Layer 6 of a small transformer language model trained on English Wikipedia (10 layers, counted from 0, width 128).
A neuron adds its activation times its output weights to the MLP's output. To switch it off is to set its activation to zero at one token and run the rest of the model.
A neuron's activation on a vector x is SiLU(gate . x) times (in . x), where the dot is the dot product.

Input weights of the MLP neurons that the questions are about. A number n stands for n times 0.0028.
n5 gate: -37 28 37 41 25 -5 24 17 14 13 -39 2 -20 -15 21 -6 -28 44 -18 -18 14 -10 -62 78 -34 35 -43 -51 11 10 33 45 21 21 -29 68 3 -75 -67 23 12 -23 9 -26 20 0 -23 -12 -39 40 36 -24 -14 8 19 -2 3 -2 -13 1 -23 -60 35 -29 -24 35 -53 8 -11 -62 -28 24 0 8 24 -73 60 -21 -27 23 -38 31 -31 30 26 -13 -17 16 -1 11 -27 34 38 -22 25 41 35 -8 51 -25 35 32 -3 -1 33 28 83 -31 -37 -2 26 -36 -18 -17 58 32 -6 39 -11 67 -26 -30 15 -37 11 2 67 -29
n107 gate: 17 -18 22 -6 45 -8 17 -25 -42 -37 36 -17 -1 79 -16 7 -26 38 85 -9 31 25 -62 -52 -14 24 16 46 71 -56 -40 -45 50 -33 16 -31 -45 -31 71 -6 -30 35 -35 -11 13 24 23 -6 30 -18 -39 14 29 -19 41 -81 -23 39 -20 -36 -22 0 -25 -16 -67 3 56 21 24 -25 5 7 -1 -53 -28 -1 -16 5 8 29 14 30 -14 20 -9 -36 51 -3 26 -33 66 -81 -25 6 -9 -12 -13 52 28 22 -19 1 -33 45 -39 -60 13 32 7 16 -78 -9 -4 -29 -57 -4 13 8 4 3 -35 39 -66 23 -2 42 51 -16
n131 gate: 32 41 37 33 75 -12 11 -5 26 15 55 -10 -14 -24 -34 -63 -32 33 -19 55 54 12 45 -18 30 46 13 -1 42 -22 -23 64 10 12 -67 6 17 -46 20 -35 -21 -5 53 -57 34 -41 -10 -19 28 -66 28 -35 -17 -14 25 -6 51 -44 18 -31 -60 -15 -11 30 -9 22 2 -17 -81 8 -10 -9 -9 31 -18 -41 -45 -36 39 39 -15 -86 30 -29 -44 14 -12 -50 56 12 -2 -5 9 57 -53 13 -60 7 -24 -37 13 36 -9 6 9 -50 -12 -57 -17 49 -9 -13 59 -55 93 10 -50 -25 13 -38 -56 31 32 43 -48 -1 -64 9
n240 gate: 16 7 0 37 31 21 58 -8 47 39 33 26 16 4 -30 -2 -1 -17 -12 34 -18 21 67 -9 0 35 12 -9 62 39 -11 6 -19 -22 -56 23 17 56 -53 40 -75 40 -33 -11 -36 0 -50 34 16 13 -32 29 9 1 -7 -53 -5 -41 -26 -10 -78 1 23 17 61 -11 43 14 12 8 59 -32 36 -1 -19 25 -54 -36 -18 26 42 15 8 41 -62 -2 -48 -17 -48 -24 -8 46 -8 -23 -42 -14 31 -25 -32 46 2 39 17 -33 -5 -18 -39 -33 41 53 12 -23 -62 -35 8 20 26 -15 12 -51 -40 -3 -5 15 -4 -22 -41 4
n5 in: 41 7 30 -41 -21 30 -12 -66 -15 31 23 5 6 -19 8 35 -42 -29 -19 68 73 -1 -26 6 -44 8 16 27 -27 8 38 -49 32 7 -35 -36 7 7 -54 -33 2 -6 -40 -9 44 -36 9 -53 -19 -11 -58 27 45 -54 -2 12 13 -1 -33 -23 -10 6 28 -72 -29 8 -3 -36 0 6 -27 -42 -49 -18 -22 -6 16 51 -2 17 -9 -25 -15 17 22 -73 -38 21 -18 1 -37 -19 12 -4 29 9 -72 -52 -5 -50 70 21 25 50 -1 52 -42 -8 55 -39 48 -29 -64 63 35 -30 15 -52 5 -11 -28 17 -9 -25 -27 26 71 -25
n107 in: -67 -6 -22 -9 -16 -20 -12 35 19 -24 -40 -41 18 12 -27 -38 16 -30 -45 -15 -30 -46 3 9 -4 -59 1 14 -48 24 15 -14 -55 -3 -38 1 -20 -5 12 21 66 -83 27 26 23 -28 33 -7 -31 37 29 -40 39 34 -55 5 -37 15 28 35 37 -2 -23 9 18 -24 -28 -14 50 22 29 12 -5 -43 15 7 27 -36 12 -18 -28 -19 -18 13 -8 18 0 25 -15 47 23 -8 23 0 -44 -61 53 16 -7 -21 -11 -34 -26 -36 67 22 -16 19 37 -40 27 -85 -60 8 -62 57 1 68 -5 -34 -14 -32 -3 42 23 -4 -37 -28
n131 in: 28 34 54 10 30 -16 1 14 -10 14 14 -18 -50 -35 -49 -34 -26 33 -81 -63 -21 -16 -2 2 37 -6 1 -16 64 -46 8 51 41 13 -86 1 -28 -49 -7 -51 34 47 82 -30 17 -23 -20 22 34 54 27 -15 -10 13 1 -7 -12 -28 -5 -19 -70 45 2 18 -30 15 -69 -10 24 10 26 -85 -21 26 10 25 37 -15 37 17 -15 -81 -53 29 -62 25 -22 -4 -58 -10 33 -7 -42 53 -33 -14 -33 11 -45 -15 -2 -19 -16 61 27 2 -33 -34 -9 11 6 -52 48 -47 32 -34 -22 17 1 -35 -23 34 -25 80 -63 -11 -32 -43
n240 in: -26 80 11 34 4 -26 28 28 25 6 9 -11 54 33 31 -22 90 49 -23 -62 32 -44 22 -36 14 43 -14 19 18 51 -56 29 1 -28 34 10 -76 -64 11 -48 -22 -28 -59 -23 -36 -58 -20 11 -25 14 -32 2 5 8 49 -30 -14 35 30 -56 -47 70 -1 -47 17 -14 12 9 8 18 35 -30 -26 21 -35 -24 30 47 3 47 18 -25 -6 -15 -2 -38 15 -19 -85 -10 18 -51 -32 -24 44 9 43 8 26 -24 -2 15 38 11 3 -9 -8 26 26 35 18 -19 31 -66 2 30 11 -4 26 -1 -2 -6 48 34 13 -35 -44 1

Output weights of the MLP neurons that the questions are about. A number n stands for n times 0.0028.
n5: -32 24 -13 19 4 -18 16 -18 20 3 -35 -18 1 -45 -17 0 -19 1 -7 11 32 0 -32 6 29 -1 10 17 -5 -15 11 44 9 -35 -74 -7 13 39 1 -16 -7 20 -54 -36 -35 -9 -13 20 -44 44 29 -32 59 -48 39 -31 31 -51 -32 -14 -53 35 -31 57 24 -39 -6 -26 -25 48 9 -32 1 46 18 -23 -5 -6 4 -28 25 -49 2 35 22 5 -55 -23 -15 61 0 -9 19 -9 25 23 -17 -22 30 36 38 22 -42 -17 41 -39 -11 2 20 -27 10 0 -61 5 24 32 -7 13 13 -3 32 11 4 -11 -22 10 44 -6
n107: -16 1 -11 36 16 -27 -11 -59 13 -27 -38 32 -39 13 -49 26 62 -23 -15 -19 -46 0 -9 10 -3 -46 -41 -4 29 11 45 31 -30 -13 -2 0 -13 6 10 16 49 20 63 -4 19 -7 0 2 -18 9 52 24 -11 7 -22 8 17 -1 -38 -13 48 57 -10 -15 -25 -21 -11 -2 28 47 20 -25 -17 16 33 27 32 -11 2 -2 -34 -12 24 -10 -13 -22 -42 -17 55 31 2 27 5 -22 -24 38 10 -3 75 12 14 15 -16 -25 44 30 -23 -19 -44 -18 48 -2 -21 -12 16 -5 13 5 8 -23 40 29 30 -21 -25 -3 -50 -31
n131: -41 40 -18 40 5 -29 10 -49 -6 -5 44 43 -15 -72 -40 -24 17 77 14 -66 9 22 22 20 6 -14 -25 -31 68 -14 45 -36 34 -27 5 35 -53 13 -37 22 -26 53 48 18 -23 44 -47 -27 -37 26 -38 -41 -26 -9 22 5 62 10 -5 6 -2 -22 7 55 -47 5 -12 23 -18 -6 13 31 4 16 -5 -46 -5 -19 0 11 17 0 -23 6 4 55 7 -24 -9 -27 11 61 -20 -1 -13 -7 -20 47 -3 -36 -44 30 -7 29 3 -14 27 -45 -17 29 21 -27 2 -7 -60 -3 -27 43 -18 -8 -14 20 -6 26 31 -11 -44 3
n240: -1 42 -7 -33 17 5 4 -9 14 -11 -37 5 3 -3 62 -20 9 25 15 16 56 -29 16 22 31 -11 -16 29 -7 12 29 -36 -3 -21 30 31 -8 -54 43 -41 -3 -34 46 -31 -27 7 22 -3 -37 -10 -44 5 42 14 26 22 63 14 18 -2 28 24 8 25 -65 23 1 23 12 16 -28 29 -30 20 -38 4 2 -32 -69 -8 -10 -24 16 21 -21 7 -6 12 21 75 -21 -39 -60 41 26 -23 -45 -23 -27 -44 5 -10 16 -22 -16 -8 -76 -2 4 17 -96 9 19 -10 26 41 14 -25 -25 31 -2 71 28 -21 -20 45 -12 -25

Each question names a token from some text and the token that comes next. It shows the vector x that enters the MLP there. A number n stands for n times 0.043.

Then comes g, the gradient of the next token's log-probability with respect to the MLP's output, scaled to length 1. A neuron's effect is roughly proportional to its activation times (output weights . g). A number n stands for n times 0.0043.

" These", then " open"
x: -8 -4 1 31 0 21 -23 3 5 -30 14 12 -22 -10 -5 -22 37 -25 -8 -15 34 -13 21 -28 -2 -13 -4 5 -14 -34 3 -5 -32 -19 -19 -8 -1 45 -2 7 10 13 28 29 -8 1 0 2 -16 -17 41 11 10 38 2 20 -19 36 4 -6 -21 7 -2 21 -6 29 -34 19 -23 -18 4 8 14 -3 -24 -24 5 9 -32 -37 14 -32 -4 24 -7 -31 -25 28 -6 4 1 23 -1 -5 -7 -75 -12 -23 22 -67 19 36 2 38 7 -6 -38 -5 -5 -4 -15 5 41 -31 -6 15 0 26 8 32 -11 29 16 -2 11 1 11 20
g: -34 13 -17 -15 -34 -5 -33 -25 -1 -27 -47 34 17 -36 -21 1 5 14 -4 -40 -8 39 12 16 -29 14 -13 -14 -23 33 15 27 -23 30 -20 -10 -26 -9 -4 24 -36 0 -21 -37 21 -23 -31 -8 -22 15 -35 7 -28 8 2 9 45 21 -19 -13 -3 6 -4 -22 -4 -17 -14 -23 6 4 10 9 16 -24 2 19 -1 -2 -20 -14 -4 31 1 -20 -23 18 12 -7 5 26 24 -4 13 -6 10 -16 19 16 12 -16 -2 28 -12 11 18 -45 -9 5 -14 27 1 2 7 7 1 -51 16 -19 -15 -40 27 -33 0 -14 -6 15 10 3
Switching off which neuron hurts the next token most? n131

" world", then "wide"
x: 5 6 19 3 33 6 -29 4 36 -13 -20 21 7 -26 23 1 1 27 1 5 44 -3 15 -44 12 9 -19 19 2 -12 7 9 -44 -2 -36 -14 -3 16 -15 -8 -16 -2 12 21 -8 -2 -6 8 0 14 35 -41 -7 -13 15 25 -34 15 11 -22 15 22 -20 32 -3 4 -1 31 -38 -29 -7 11 28 -8 -35 4 0 -22 -21 -42 -2 -46 -1 24 0 0 -32 27 -20 15 -10 29 -35 40 -4 -56 -29 -24 3 -9 1 -5 17 28 16 -13 2 13 -38 -11 -52 -10 -30 -48 30 -34 12 4 -9 4 -19 -21 7 0 7 -13 21 7
g: 14 3 42 -15 16 0 -22 -5 -12 -10 29 0 24 -12 -12 -4 -28 17 5 1 8 18 34 -35 -15 45 41 -3 25 -1 16 -26 -2 12 -23 9 15 -15 -8 -6 -46 -19 10 -33 10 4 -15 6 -34 22 -8 -29 -38 -3 -7 27 43 32 1 4 27 4 33 1 34 -37 51 -16 -17 4 -22 -13 12 8 5 5 -2 -7 -2 0 -22 -15 2 23 38 -42 -13 -7 5 -19 -9 -17 24 8 -24 37 9 4 -10 24 3 -12 9 -8 3 12 19 -17 48 18 -1 17 -24 -8 -8 10 32 5 -32 -11 14 -30 3 -14 22 9 3 20
Switching off which neuron hurts the next token most? n131

" December", then " 1977"
x: 8 16 -43 15 1 20 3 38 13 38 -17 32 -25 -8 56 31 15 -13 -5 -38 10 25 15 8 -6 20 -16 58 25 -29 -10 22 -41 10 23 3 4 48 12 23 -4 19 -11 -22 -17 12 29 11 -14 45 32 11 -27 31 -13 27 -18 -15 46 -13 -3 -11 -30 7 22 -4 -6 8 -5 -7 -4 18 13 -15 -43 13 2 1 21 -11 17 -12 -4 14 -3 -29 6 17 -18 -15 -14 17 -22 41 23 -33 -34 -4 21 -23 0 -6 -8 17 11 11 -12 32 -31 23 -4 53 21 -34 -8 -9 14 -9 1 10 -5 21 3 1 33 -1 10 6
g: -34 4 -8 -8 5 9 45 -10 8 47 26 -25 -39 -13 1 -10 -2 5 -3 21 -16 -2 -18 17 4 32 25 -15 21 -2 -43 9 -6 0 38 18 54 -38 19 -8 -11 23 12 5 15 -4 1 21 43 -16 -18 6 5 -19 -15 0 14 -7 3 15 7 -9 76 -25 13 -44 14 -2 8 -21 -29 -18 -16 7 0 -11 3 -16 4 -8 27 14 7 5 -15 -10 -3 17 -1 -11 32 -2 -8 4 -18 34 14 25 6 -36 -17 -4 9 7 11 -10 -16 0 5 18 -13 -25 17 7 -8 24 5 -33 -26 1 16 37 -23 -11 -8 25 -25 -42
Which neuron, switched off, raises the next token's probability most? n5

" for", then " O"
x: 5 6 3 -5 10 -2 -10 19 32 9 -17 3 -5 -30 16 32 0 6 -25 -8 30 4 20 6 -24 8 -23 10 -17 -36 -10 1 -43 7 7 0 7 21 -10 -4 -31 19 -38 13 -31 29 9 1 -41 45 6 37 38 -14 29 -14 -1 36 9 -6 -41 -14 -10 -11 -39 22 12 5 -4 -5 -23 -10 28 1 -23 -1 23 10 -34 4 -5 -40 14 71 -18 -26 -11 33 -7 -15 -5 35 -4 16 13 -30 -29 -11 23 -24 3 49 25 24 25 26 -6 32 -30 -14 -21 26 -42 -11 -24 14 -6 19 -1 -2 -30 -18 5 -4 -20 -13 21 36
g: -2 17 -1 33 -7 38 16 22 9 -6 -15 10 4 -29 -19 11 14 3 -2 -27 -6 7 4 3 32 18 -2 10 11 -1 -18 -11 -8 -30 -9 14 -31 -11 -4 0 -11 -12 20 4 -21 -13 -4 13 -10 12 35 -6 9 36 3 -18 -2 3 5 -11 14 24 -36 2 -28 -4 23 29 -31 -15 -19 -17 59 5 -19 -8 37 -23 28 -18 -62 -16 7 41 3 -6 40 -57 -2 -7 -44 -11 -24 11 6 -5 24 -10 11 22 16 19 23 21 3 -18 14 13 13 4 -21 17 1 -41 -7 -11 -6 6 13 8 29 -17 -18 29 -15 23 38 -27
Switching off which neuron hurts the next token most? n5

" Sc", then "out"
x: 17 10 -6 9 -1 -23 -12 22 10 -40 -16 -38 -4 -6 -27 31 -29 4 -1 -9 36 -21 50 5 3 -21 -3 18 19 -36 -3 5 -32 -26 -45 15 -9 36 -5 5 32 26 2 -1 -13 -20 19 11 -32 12 10 -21 -11 14 25 -13 24 -46 26 -16 32 9 6 8 -10 4 33 28 -1 -32 16 1 5 3 -30 -8 22 8 -16 14 -27 -9 17 19 -15 -53 15 22 21 6 -4 19 -3 35 34 -37 -37 -31 4 10 -11 8 22 37 -33 -6 42 -5 1 -48 14 1 -27 -10 3 4 0 19 12 8 8 -50 -30 -2 17 4 20 21
g: 27 -8 -13 -1 -7 -12 -10 4 -8 7 21 -1 -1 6 -15 8 1 11 11 34 4 36 4 -25 -29 3 29 10 -26 -13 37 -7 37 -7 -3 39 3 -7 37 53 1 55 -14 -6 -43 -17 -17 -9 -43 6 -9 -3 -10 30 -1 18 -18 0 -21 -37 -28 40 -11 3 -31 -14 30 21 -5 14 20 -18 -5 24 16 32 27 -7 3 -19 14 18 14 52 -32 26 10 1 -27 -25 -12 -15 -21 29 -8 13 5 8 -20 12 16 -3 -32 -9 17 18 -11 10 10 15 -5 14 -3 7 0 -7 -46 14 -13 37 21 3 -6 -3 -10 11 20 13
Switching off which neuron hurts the next token most? n5

"ig", then "ma"
x: 22 -8 24 4 16 5 -9 24 13 -10 -20 -19 -18 -1 -62 34 53 13 22 5 17 -22 22 -4 -25 -7 12 5 9 -11 -7 3 -12 -43 -39 -18 12 22 20 -27 -20 -8 -21 -1 -11 -21 4 40 6 26 46 2 -14 34 7 24 -13 -19 -14 -16 16 -30 9 -10 7 -8 10 6 3 24 28 9 15 -11 -39 -8 -5 -26 28 11 -16 12 -14 14 19 -38 22 5 16 38 -11 13 0 -7 -6 -56 -37 -4 17 15 -3 -30 -14 16 -26 -9 -4 11 -9 -39 5 0 -12 -52 -32 19 -12 22 8 -5 -4 -14 -8 23 -9 -55 25 33
g: 46 0 -22 -5 16 16 -12 10 -22 5 26 -15 9 48 -3 4 -19 -33 16 -6 1 54 -16 3 -4 18 -17 15 -57 3 -16 -12 -27 5 -7 -11 -29 6 -20 -39 9 -32 26 -2 -32 -18 15 12 11 -18 -4 15 -33 15 35 1 9 19 -23 -1 9 -10 0 11 11 0 -16 5 15 23 28 23 -7 -2 -13 26 11 1 14 -12 10 -6 -13 3 20 28 -2 25 -3 -26 -11 -10 23 -57 -47 12 16 39 -5 7 23 22 13 14 3 11 -6 12 28 -17 -25 1 -25 24 19 26 -12 37 -12 38 -13 -27 -3 18 -3 30 -1 14
Which neuron, switched off, raises the next token's probability most? n107

" into", then " g"
x: -3 19 17 -4 16 21 6 29 0 4 13 13 -24 28 6 -25 15 -2 -24 -7 26 14 -16 -27 -6 5 -36 24 12 -31 -3 11 -35 -18 30 17 -3 34 17 -2 -8 2 -18 24 5 -16 13 -11 -20 -2 5 -22 14 24 1 -14 -2 42 6 1 1 30 3 -16 -7 -12 -20 24 4 -23 30 14 22 -6 -25 -15 26 13 -19 -16 -1 -46 -1 51 -26 -19 -25 27 -26 17 -4 16 -4 -11 -6 -94 -27 15 5 -40 28 52 -7 -9 5 -20 -28 -13 -15 18 -29 -5 -40 5 -7 -11 -13 22 -5 -11 -20 -14 11 11 -1 6 25 20
g: -2 -4 -1 -6 -21 4 20 36 15 14 1 6 1 -30 6 8 20 -5 25 -5 19 9 6 4 -38 24 11 -39 -35 16 24 51 -14 31 -10 17 -11 -5 -11 -4 12 7 1 -31 32 43 9 -6 -21 31 21 -9 5 -2 -18 1 -14 3 -30 -22 26 -21 7 -19 30 -6 -32 13 28 8 11 5 9 13 34 -5 -18 2 -42 2 18 2 9 27 26 41 35 10 -16 10 35 0 18 -25 -6 28 26 10 21 -12 26 17 2 -7 -25 -2 4 -10 -60 -38 18 6 21 -39 26 0 16 -15 1 -16 19 -1 16 11 -7 9 -28 -26
Switching off which neuron hurts the next token most? n107

" a", then " 7"
x: -3 22 -4 9 -21 21 -41 27 31 -42 -40 34 1 4 2 34 36 3 2 -24 29 -14 3 -39 3 -3 8 12 -4 -21 1 -35 -3 12 16 2 -4 26 12 -8 -18 14 -30 -4 -6 -9 -6 -27 -31 -34 12 23 3 14 2 -8 10 46 9 -14 -11 12 -29 4 -22 -3 -24 25 17 -1 19 41 40 1 -14 3 29 5 -28 -33 15 -22 0 29 20 -4 -4 27 -5 30 4 14 8 11 -5 -60 -18 -20 11 -37 28 35 7 13 10 0 -4 27 -38 16 30 19 -28 -22 -16 7 34 31 -3 -9 -15 1 12 5 52 21 -8 18
g: 19 8 8 36 -42 11 5 27 -21 2 5 -36 -8 0 20 -29 -5 -51 6 -39 -18 -4 0 -3 3 2 -12 -24 37 7 21 8 -6 28 -10 -6 11 -18 9 4 -7 21 -29 30 -10 -22 25 3 -2 27 8 11 -8 -29 4 -16 41 1 19 0 -17 8 4 -7 41 -22 21 -1 0 -32 -45 10 -5 -37 10 5 -11 -16 18 -19 14 -4 6 37 24 4 35 -43 8 -23 -17 -50 -6 27 10 2 8 15 -11 16 0 -28 -5 7 43 -3 -6 -9 -27 18 32 -12 -19 11 -23 35 21 1 25 -24 26 -2 -15 -1 -26 -18 -14 16
Switching off which neuron hurts the next token most? n240